Layer 7 of a small transformer language model trained on English Wikipedia (11 layers, counted from 0, width 128). Numbers have three digits each and are written without spaces.
A neuron adds its activation times its output weights to the MLP's output. To switch it off is to set its activation to zero at one token and run the rest of the model.

Output weights of the MLP neurons that the questions are about. A number n stands for (n - 500) times 0.00091.
n5: 439588560522621376435395486392536406564460597514500558633580411624453521467263435517378427598576436421340470549599563534470271632459600169658640440406489497589704345523468511454552492400386523533404457585451337466442505509437406590568473565522467667543500529524668435478357571598512492614521379410593614566536430480508412349417648295599681529489300547577530467484532584530562508414399
n9: 563457739429371467562638616446402570656454462357435376615335344654563755354545617616348500742549421474657462415666434659477638446519474027683494404603444468579509445459628578568586480489526593461328512428486368423437581490464533445485450670558479472472654491486462598503567590515423585515596352570328545422500409632539467541576415461629404595438586415434526619617516550337695420467514
n12: 416642435426438403327509532522682594512548595532648296415438513516595482491503471454345619443481541622395586714481500518435518612589500486556561588547537458607519376510415549472491321369578561410235555360476618647457446390347458459648763506532388497645638563452309658453529738469748704525524526316481606539598463365568497561258482584485616507515731364614337630553520445330581333617500
n36: 457520602506737553523465380497446427471590574289497613301634507467438548555363436545340510426520307497406497691673610319373471621448602446364436447537555628529576516379325393572415421552570622477715413356301695695618420465349420534565708533644412696609581408544523216569466432395493351393404469574726507637470628527591609662533384549253517434497649336484675424513528396522418418614323
n67: 442648652419353619734438398367581648649500535478485572605351602684486424682802639602367253599359391562284472572467592439492482744534450041544468324319416580644460622413330673600459404372607578464273728715564412474363528301285636581511755474646422541559239459411550415557321622546504721471483379439651408549475416644393579370475511557570496455550607533459516394608473482465526496278541
n71: 310746524423529389561375477677597454566601510417530605572575274467590538503523670438412564610584493463494664723550786682274586672396507602546538707523561335362405357418304425477659572640437524627545532536482513463335481545511476533536601422440403681595616425537561309325590658396486313662494764555684767520642468540432428612493423432452487469568587411378620636477510555500544529381540
n120: 533331376421584755489416625438504471437616639578417588456447552401562461446677597592692590630601584396640479400601538366368375452616415440517489462415329320586551433382356466771455542323504752453401550598287418332608356519433531470403573537674514553590511595368321565605663590442672522596310427459679299295496610269280526593636653695504538504637422622363536664485687167480241298463737
n170: 443578581531522575265509548582558551482526546733468402516546350459363506512696532539597352340539605590565404616374419307434687503560457458612472435728297625534670500592454448217626569547455536522616485441441336561430470627538588481488316339426522379633454624566568519740618532618621566341345467456413560552567506564528352534440482478329558609609632478723480466553594620254604463516657
n186: 435507578634337377288591414558604768421540563451662579510603355445616414618601312236458497650349754458574473694371497287500503349366496247484483506644387546644517454489563496429490493532474609612646553432539545399478444627481492681487447516351703667482554284681513311351448560713405545472619711474503565702590483559594490540315583267470367593241402389339552556469380637659549527545590
n188: 575323382571590470467612518494451512532549423445457530424803381509640468506521620481441426555562564468571524405580543443685485426443510563313477690582512439774404532320389547637486586598535547353444662473367291334443552391707526417506503464420384465313518624426651473440390655437490548570451547602405398760555565438673561645397479572398475408479488598428284731590449533418525425665506
n217: 453358590404473540497561466598178717481567312466660700425556654547462451710483369394594500407562548510556493203514452462526556522511321710750530516500418294339615578563415514530571433686623510356608480520360638589450461593474832476590634586558453616552464393513334353644754573440532392626262461415503496594401549410490683625683293654670486585533607565561661541419504434460618550425392
n219: 436441638509443621559546718500510379305486662597392624660342481481650282519500503377464507468412375273606484417402600518573466422473672293369392365391354500512510537487436685582506588408598569550414609522557451425678429358424473251594532599477679437477578433422566500440578539305531516532574530619403345371580243435337503335430525305593556513384601432646548472554466297766385406465464
n223: 614531209533520581460654551483609632458521530612196604567514769537376616434510609370614400551579625433497391585620420348507464478560282694484529579382556526490587594689539374570532497541552538443487467537551599647550604264339345524457578506575480748420329500522338480500636503613561608375241507472613564465693572373444675546574448427334569426659716683442555478433228510176379537303598
n237: 402406507484654538447530372519433367527560574458513411636588308427569673600516519474377665410571595392435704381338539464573457586413584683503506589602623512454525589569457576503740383415564360553555485657432555548370500554593623359491811512503475395334485515467714693500519630294186522373454467376452396487459512287584541571494583550436497298329432551237411403642584630353559556586390
n302: 526460422362484510497334619683626585403622363573695507589354507589451509471555540356396620343560257556494375497637382342396640605431559471488379565684443557468464364469491405400562466396346715302316510610432523483507380566472234646645493533537675503486333607568445432409729581549476648493702329534427465358516627610290598529546404406383476373593580414647581396581416526301483497262669
n312: 313421472643541439560366458437550384587543306374387597351534642425526431503394469417404610399395528526554576564602526508458470505442570598549457549567422561403508425468386256704571607436479460560420586456523494514645625626736691548391390613391568480452492307369546380456366520296521500567542543554551474509547495500375506648467452375500508517614362609550497380407620519491404301483557

Each question names a token from some text and the token that comes next. It shows the activations a of the neurons there, in the order above. A number n stands for (n - 500) times 0.026.

Then comes g, the gradient of the next token's log-probability with respect to the MLP's output, scaled to length 1. A neuron's effect is roughly proportional to its activation times (output weights . g). A number n stands for (n - 500) times 0.00082.

" steam", then "er"
a: 499500605506498488500530566488500495278491495503
g: 650530505429674568505645564479420407517522507538464713472457472585442528417518572691413336444531429414439375569580659406506488333660430365487529562442228572454650599408441527278450486488413445693498486375531445364759665487490506511502421413499613627527452450551515469353393284352478469741296496751507377476590705459456506518494544455321170720548325551443675525666368412539455444504509
Which neuron, switched off, raises the next token's probability most? n12

"ism", then ","
a: 479497578425499495506500652518490502474516483497
g: 813432525529631555436384604516419726305662631612559641539401579684517610427556626398447725395381431483560572634548527467311698524341588626378379508640599574504513471488579338559509641353420663447472484495608469483408311536309575518561590616489682358641633487418568370438737416593523509478633479508510510401507458681447709742533574430481360340371503457453508539556416610429397659489410
Switching off which neuron hurts the next token most? n186

"an", then "k"
a: 500653438375486624500492496494465501500508499462
g: 473545515451605537579344442687422602478399617365408229532530503519611482468535656532663615330469617422544635569387639630469455321241446462456528363661394532473422514462370446469633341541531609528417387601668632528396565382422444605591359369535439530599480570374320517580538561671489440608708386403403559406353456469461384267322417548684235500355507701655604524446495532334516415320593
Which neuron, switched off, raises the next token's probability most? n12

" to", then "uch"
a: 498450521498499547500498496491468503503501508498
g: 664585567470672484546588420782459590316556527426652485650406579570456396409529507524492461547435512462452385520519663461323394428276479482514398498557433813595504537307665675518775293504559369618551486527471456440564451458431360535490332571467610425537611526600438621547496422528486480526573636524441558236643390503444773541600590565562272720526549437557486481644495319430599537789481
Which neuron, switched off, raises the next token's probability most? n9

"ign", then "mouth"
a: 503506491514421489497504574687497496511580500544
g: 360369521334620538468440693402578534552315374553312346400412566747429502500633592429626513568340555562457569436295363510620543524341479768562301516588699520463346411593377546744447506505611429298518486684340536462590455293631496544551399435561455455499603511378524444692578619618567546458507603536320432584487398359639336335413480559493407279294622501508501480365565507434485603547410
Which neuron, switched off, raises the next token's probability most? n186

" something", then " like"
a: 505591695429500496500500487532500500375501486482
g: 685635651521608621533525424509416420495467454595741550458518576487539468486546409511613519361552525377347436240485645543352390390683527375438517498488450544572491466438352546429318426560367281378337513264440470405402350479299330672579532619635518507570465492534478627530214482356528448428224663350418654439486565488614584453428283479398472420597538376592732556283592356454499487538453
Switching off which neuron hurts the next token most? n12

"d", then "read"
a: 500497530507503501501500501500309499501500490491
g: 376558489674288577530430501320558577636616433613485458524557438692511604438550423738594396621359463461328565514483459655289646575450554467591463485531538729569487478377403591459721401452469660342524558388310613579630544386521526533450421560619676554444453559339378706440367422384543601586757729610399420528531422315675603469542520523258683482547593361595497480455336511641449531407426
Which two neurons, each switched off alone, lower its probability most, in order? n217, n12

" Tra", then "p"
a: 499603483499511486500500501503503501324497496496
g: 592554429485148602554418670366445547367455587506423539310509444493465696537584678644375633521492376475525526383535406405271457523537454463618652472792512273495574455548351730566692531523427519411427552501623538465331691480501586503430393618452574499368464515625391509306355476496342540459585566426455482740515614581486815608594304492558629636612420416572574546490461539400486470352534
Switching off which neuron hurts the next token most? n9

" which", then " she"
a: 503497500502497496510507500559620500499505500500
g: 637522228371634444444526601551629348429540592488626554509295629416547650517492450406279542346569411589442564292331470614440583641367624408416503645545621458544482482422470625488367311679544290493464446544611455630328630411264460539528513497349602426513556561654662495427427505457462466428750411409352460521509608513692424395178584519417650546472654614496518524326492551512528622324554
Which neuron, switched off, raises the next token's probability most? n217

" eight", then " "
a: 500494498511496494500496500405500385372500499491
g: 533577553444265491512448404490444520524427215468466554381493465453407505600534603694545343365501461588420494365410392487341414572657445718520283423416686374535497388607507599577631370500591609331443417345459414518288254597654756559434523567530392510579471468580623469727367411424517496408341423421593487520361502405458265467473555652594743381395524404491671528582465559576342341507352
Which two neurons, each switched off alone, lower its probability most, in order? n219, n223

" and", then " finished"
a: 613494501500518501504495504517499503493502552499
g: 489525520414525524311450562706551508641556507352329391622492281417527667407385444377493594512471460543539435417423584574476676583421545407544603453282644683282428394575601593402396427549450394317454374494514521531508789283536346531463668433509260515514636432458486270357258733499420402391379399393497430633510506522433248412417465295519537403467414551426343427482558533531376606510459
Switching off which neuron hurts the next token most? n5

".", then " His"
a: 497502500496497509436493517504556506501498497564
g: 288439451653502522585721378546531629495522517359550690528540364543584595630423360368603508576510586467454452418510490596467620582366567443420546422496443518641460489640257420351482541432198277473564358478618495648398459545421353417498351372535430539641554535569638298374649422440515556422492439609450581473438420623600465409329392302444451239504594558554258556533565517365578781727391
Switching off which neuron hurts the next token most? n120

" she", then " coll"
a: 475495499499498494511499501560509560484463544499
g: 416493469388439465564579635689541415406382233645716392571333381518437462352501448283765741899442508547489360477458570464471416481551492582378408543557392510405535343397385461312465500431589635337502457489711393500473514458371639507453526557460401577561391532501598284628435470428541526457506311581365457473395540430319467553477572393318556317494459405475494513460536446430439504818473
Which two neurons, each switched off alone, lower its probability most, in order? n302, n219

"-", then "we"
a: 522681644502496501507498508512509494529495502509
g: 623615604590423433465374616515668730486581502562690382245544490604465677540558442570411252418502637434523581169382511434335466410549609650529450378528573531564397650453537374568517463609553386413582563518451641532363395420360639483612676387582610482342494483608603554699643712349571580490561510620471456701504579438423487440517476517716576581569388563537396588381378553751383318494445
Switching off which neuron hurts the next token most? n12

" professor", then " at"
a: 471495499503498495506511507504500509372979488506
g: 545615522213506595397514406504588444666496480482717695529521339635538591462552509548499399637594578457296555433461465519476358507534573389511617594560581656338576417507266355553694561566593500455399418742516509439649444282547582427603585345557433703517420491648574383479534512534493553420490543561330373416331590468430627574413516722422681454657790381495606561351643377418660378655525
Switching off which neuron hurts the next token most? n237

"im", then "."
a: 145498500501285508495501587579501497498591486401
g: 612319443527547466518444859477614458447610616490556483458494392529437455501608576872440489432424532521442373522355606501434645586376685469504470546484483209487480386636259644465319517686590585531547668615488432434496462561405536594543343592278482423669554328410507575524407339417385483489560541386667440572566719272305506407472424362608584374392429490495592551470573619569560634504566
Which neuron, switched off, raises the next token's probability most? n5

" Mid", then "do"
a: 494496488503395495500501504519501501337493500505
g: 440628398617582396596489680459386458466544513498525479393564405412543429550494312429658644636687584482530487731486442509369611564479413602422612645367321573517364417497512428410425542341358593415480618362443552585624480586718537444319467427386426434492680467242618667464471542193521623205485435528356393509666411599522778450452499387453292289537403423520455517497424486506504650371446
Switching off which neuron hurts the next token most? n67

" wrote", then " a"
a: 520498497403492510505497512498663502505500486499
g: 452550564438481544574416552593428621453228516625448643435598447387478349421385667605676472536571518519448388733425566470354307493642603460442269455441606513545387631561470501268511401589386569667563264533480534485466497502415558392328254370662387512410560578488578350415662452511520521442356615380570613289315604326498531574494432614212467620459521431395504563488503466621451454809486
Which neuron, switched off, raises the next token's probability most? n36

" left", then " Cal"
a: 518500490504498501502497498477744498500502534500
g: 683405420547374563562602570585448397422463515405650358757459545248510372578512451484318478463408383587487770301585547502233521532632618507427427555467548471553663619539616281406384417469335264657543405488483461573463541604434518471540661566587525514450452460436534520092659466462486531518520474766486453446410400528334260312589608505486430398523379571500486402588508397479521584603474
Which neuron, switched off, raises the next token's probability most? n217

".", then " The"
a: 501501507501493499426496521509541501494507499502
g: 361401457510293596494464318628500675613483553502485535651554409484517455426452526506624284705344663395474613715346539448589373520774490515546302466653510375430476472346472534657672457570499708366512404398362465444246479347425581435561584511651406501696474529524537469637710597461518556634514578521660533574467232642424710407582445498517313447487428682500542520541356522415548570661542
Which neuron, switched off, raises the next token's probability most? n120

" mention", then " each"
a: 496500499468491496500494512524500509474584492506
g: 388500567391539550307478324421642630492590504521637751581536453524403345525457503660390388507328433506694726470500549483639450570690661591461566522577572415501417434610503413454702458548581443465613501357495506583720547577743632610467590405571424608563357566463512559449821500573540506395457339730650621426339659417409536458543586473526558307393580349513327508491471714511377314642560
Which neuron, switched off, raises the next token's probability most? n36

" Lord", then " El"
a: 475500494506490498500499599584501493391507490498
g: 558569550581338512252644559455514417493389403534627424424481571588374444576382417526429598287464371584431600481521566488583410580544601344400480394456443236619342544502520410531447414411329414642538613379429524528278611416479290473386559745467550719534553474416448756137665484531646402609473422586313558465464529486584537561476615635645373414595383553521755470590525395504437619633469
Switching off which neuron hurts the next token most? n223

"ing", then " that"
a: 500497493501489597513494516505884500506494492502
g: 295398376495566547395482400281583416546376545556491423514412509590472533403569351477272500621503519594548743378542406519560481630508307539594479552494536470397468616577490684520552412533645389297328524690570478361367497672564646690533345469516501328428462404599602868552652512519515424473610462574507467498436500541293412455519503439696121478317582587539424548521406574460563462272528
Switching off which neuron hurts the next token most? n217

" and", then " journal"
a: 521482501501492491498498506495502496508500711500
g: 632670496546422399503544337456523355591430510520731537569406411566440619515509505409501583293688534416486481479409422543711462397443582467489495546727587657564606320588406491476514496411382496289516500487497410628231456610733519570581429305541600386432543477461489501378389521574506490442522407493488379480552537721396674450451577378494976676548690446490432555770645581494551428492570
Switching off which neuron hurts the next token most? n302

" create", then " his"
a: 531495495465487494501488570524875501500500524459
g: 368457345787347496507573428425538378388570450347542507739704552575508595593539397431445584473519494424484441237539329593479703532442511582550511473360326394538533599730374538412472490463410270526528555693704440503595545478426398642486464490371479534545464346549697563445681396413363482458541318665350579467409610517560498441424423321588482297456419584502227522451562465395461757506335
Switching off which neuron hurts the next token most? n217

"read", then "ing"
a: 498499496443495679503497538504553508513504490492
g: 795544366523470399548511449400463421619433642330561313673431637460531597293562479567409586170526474485475669745608453532507558430354419572548379541581444558445599641441526384662420519468412460556485447345521439332499615295447423292462531458484685400541519459462491614390547367404616582362536455481341444664596581600542433611281585264373637600661420433563229461543571453518505416591594
Which neuron, switched off, raises the next token's probability most? n71

" car", then "go"
a: 504487560500506500502488485731500493495488501493
g: 363324653446523392421351585432653537368508649602594497356488655632513564570515502502571421431611609505446523843525572522351437553399559527411500444571443725425554623417558483528648354452637469567499580584381532639383298332482485516501542483361593608507389585434450514542599643300569589492605685412512466383592515284548809400491455422559277788397398386566719347480500486304509553564465
Switching off which neuron hurts the next token most? n12

"'", then "We"
a: 488457558346507499500488500504516500499505499500
g: 362411561486444399492601543371422625570526448469498485285454599667439498451576226507637487614331664509439621239452383498346374523615782454587515648539468685553226477418268386422578361533556407377622403586532565509472521348421450642536497541409320560349446463541489430653605510434592589542551394464546515569571428492419336520474585361506618469409407697646453367526557321338719550253485
Switching off which neuron hurts the next token most? n36

"gli", then "s"
a: 495492505495505497537516500606501507496501500454
g: 415535491672523435468678590597383728422442556466424520435462406667449569271455552523369591585377598536604382601618660521359608491584692284420577459399720504624608458375639370814524437336488356421443373535679503608407375496573435277639543541603399484445590545509482531394644543597481490680604500343623445510589344585349364307649562545432337541517338541467469477678546534541334561499354
Which neuron, switched off, raises the next token's probability most? n188

"we", then "]"
a: 498473527500515497499501500509505475494463489651
g: 313438483578726388690642445422466389498355339469454724445488546466595588827428547534425481429632449573495581552464318361508588480509473463540510595525431434400458505628418303443702691506546505315405358555493564461427491570670487585486415567383507425414720428495587585421372350480439515572424344602700561461386609682567468629621565619280725760632420500483437542525439491514504485254682
Switching off which neuron hurts the next token most? n312

"on", then "d"
a: 504502507540484564501492500500498501500501498505
g: 568588478706537435652382546843564380519528485522409671600413645465592471537537512399548638602641565546536383740333471488466400535369345555497436511599582523527491473511617390182480679548339438687554598480544438658458661743587550475496549406378555489484454505341565682226391536238547535480528539331353426289488466490608407455470532589549543484486534519517658405576564567671512725553622
Switching off which neuron hurts the next token most? n71

"un", then " Ha"
a: 478497498503434498513501506629505503484514498527
g: 516547609494423573475607443364549530540507464642476404171516665544505527413429442359447525412501476552394588253436388579421424642443602465531647485594492387566499707616205370177566520531315386586402290591455594598365565728577492584387459518623289584449441485556547428501549537393562368512504592418430583447521443358587371449488448802437530530576492525595368523305460430245342371462404
Switching off which neuron hurts the next token most? n67

",", then " Theatre"
a: 502503541497499499334489505498503501500500445504
g: 419458432479396499438461639651490399592655486389433320289436409420598478528562566453406408587324548528390327390468388537474559478462479439426477399688593582492497613291328429338750642564446541497569372478523542550490406583513515520625530484460472385427611614511234396555440516613517447474506325487455433508636361574767752530564536837278527671480670695568379639425624667404610468359535
Which neuron, switched off, raises the next token's probability most? n302

"da", then "ism"
a: 509498495493507508510537490533475515498503496509
g: 756661598493514317379608555376575402398425534552472669322387376491413543422592488588687596419639389611470531489671267421464461406449605300535451483573430511409487390502474508578493599472454581273405586585363507312554498254302584428569482372408543388627461474492599599698353509690499413372502593589483523464407529592475557712487473425397556574444677493601430412450527487422843289291591
Switching off which neuron hurts the next token most? n170

"di", then " Poll"
a: 502504502506470499495497503757507524498495496498
g: 535441597432366519614649322257691549506442404494515242230470458744491514444430439342497521625357482628531634501485448484389580640572530662495488405630487536405490492461237690323683472414530479417620423481396530515647568717449406460351494586576566467432460694492545347536485353474478295430635375496498600378577415527533386586517550766553435674595703566525643407374498539536382662388452
Which neuron, switched off, raises the next token's probability most? n188

",", then " Part"
a: 501496512497497500504500500449497497492500441501
g: 371544613608405519629495601563466553513457607706475153544379593554615441463600655379867602443414531536535639639522641517340636508450627571346655352384370718387466542557537521375443445448453543433394507443356604474443547427483434464393331614477455498393400499407614342550285534662585451332451491422659579384565683534569361497522579429514442556537483448378701519606629556346696314370475
Switching off which neuron hurts the next token most? n188

" La", then "ho"
a: 511506502489299500498531499637500481370502500495
g: 647568333393578515501522571630323531323371485597486319403528651404439468732415410437591397528463483480429479483432584488650343708553524422488301494496509475466561556522329503526268559597570549502384437912511484422553552477334614416514520510618453359514392443528579570615475686690424446603430453447572553417527484637670467355424538447427431402518295527411079566378529441454480339328411
Switching off which neuron hurts the next token most? n188

".", then " She"
a: 486489535500496496483495524509519503496504497503
g: 585401430526570474432489589709581324483389470434618570341450520475472621582366348395477403536567531588413703311320659552651513602259529438378449640593434417459487516403558475362445509730602319746516541418551531681499624473391350578532509435545460556631491610706675458448475389413555501246639467513332621617616651439470258341363454465308500564593548513474738506315361544399507512460484
Switching off which neuron hurts the next token most? n120

"mus", then "ar"
a: 501499351499455500502496498502501500513483496501
g: 427612416619507443521429505599482453615604603609589528484452436282466444444476567266404553244584392537513636455439518384585479311288436612276589524610527386523540541679461425512466672566436428607573621551514496319378595189641403500453554434461359539472614483533605553450520487412622386693513426585659422469507837408737577294593458638572536504552468343462234534320451624549405456586442
Switching off which neuron hurts the next token most? n67

" re", then "ci"
a: 501549500515500630501475500492178501506502488512
g: 416598435404505381565545571349523521609533416429804575581519445500520534489682489528547490452502641364550316395539508441475681376496350538335410484356378457628662352351447570532464483266601519470543500370540423614533497561338558389605391414388481414418444380729599600595451483467583527219614232303425603529499483330588497415484605508549443475540611626518727507285553476651400677814426
Which neuron, switched off, raises the next token's probability most? n71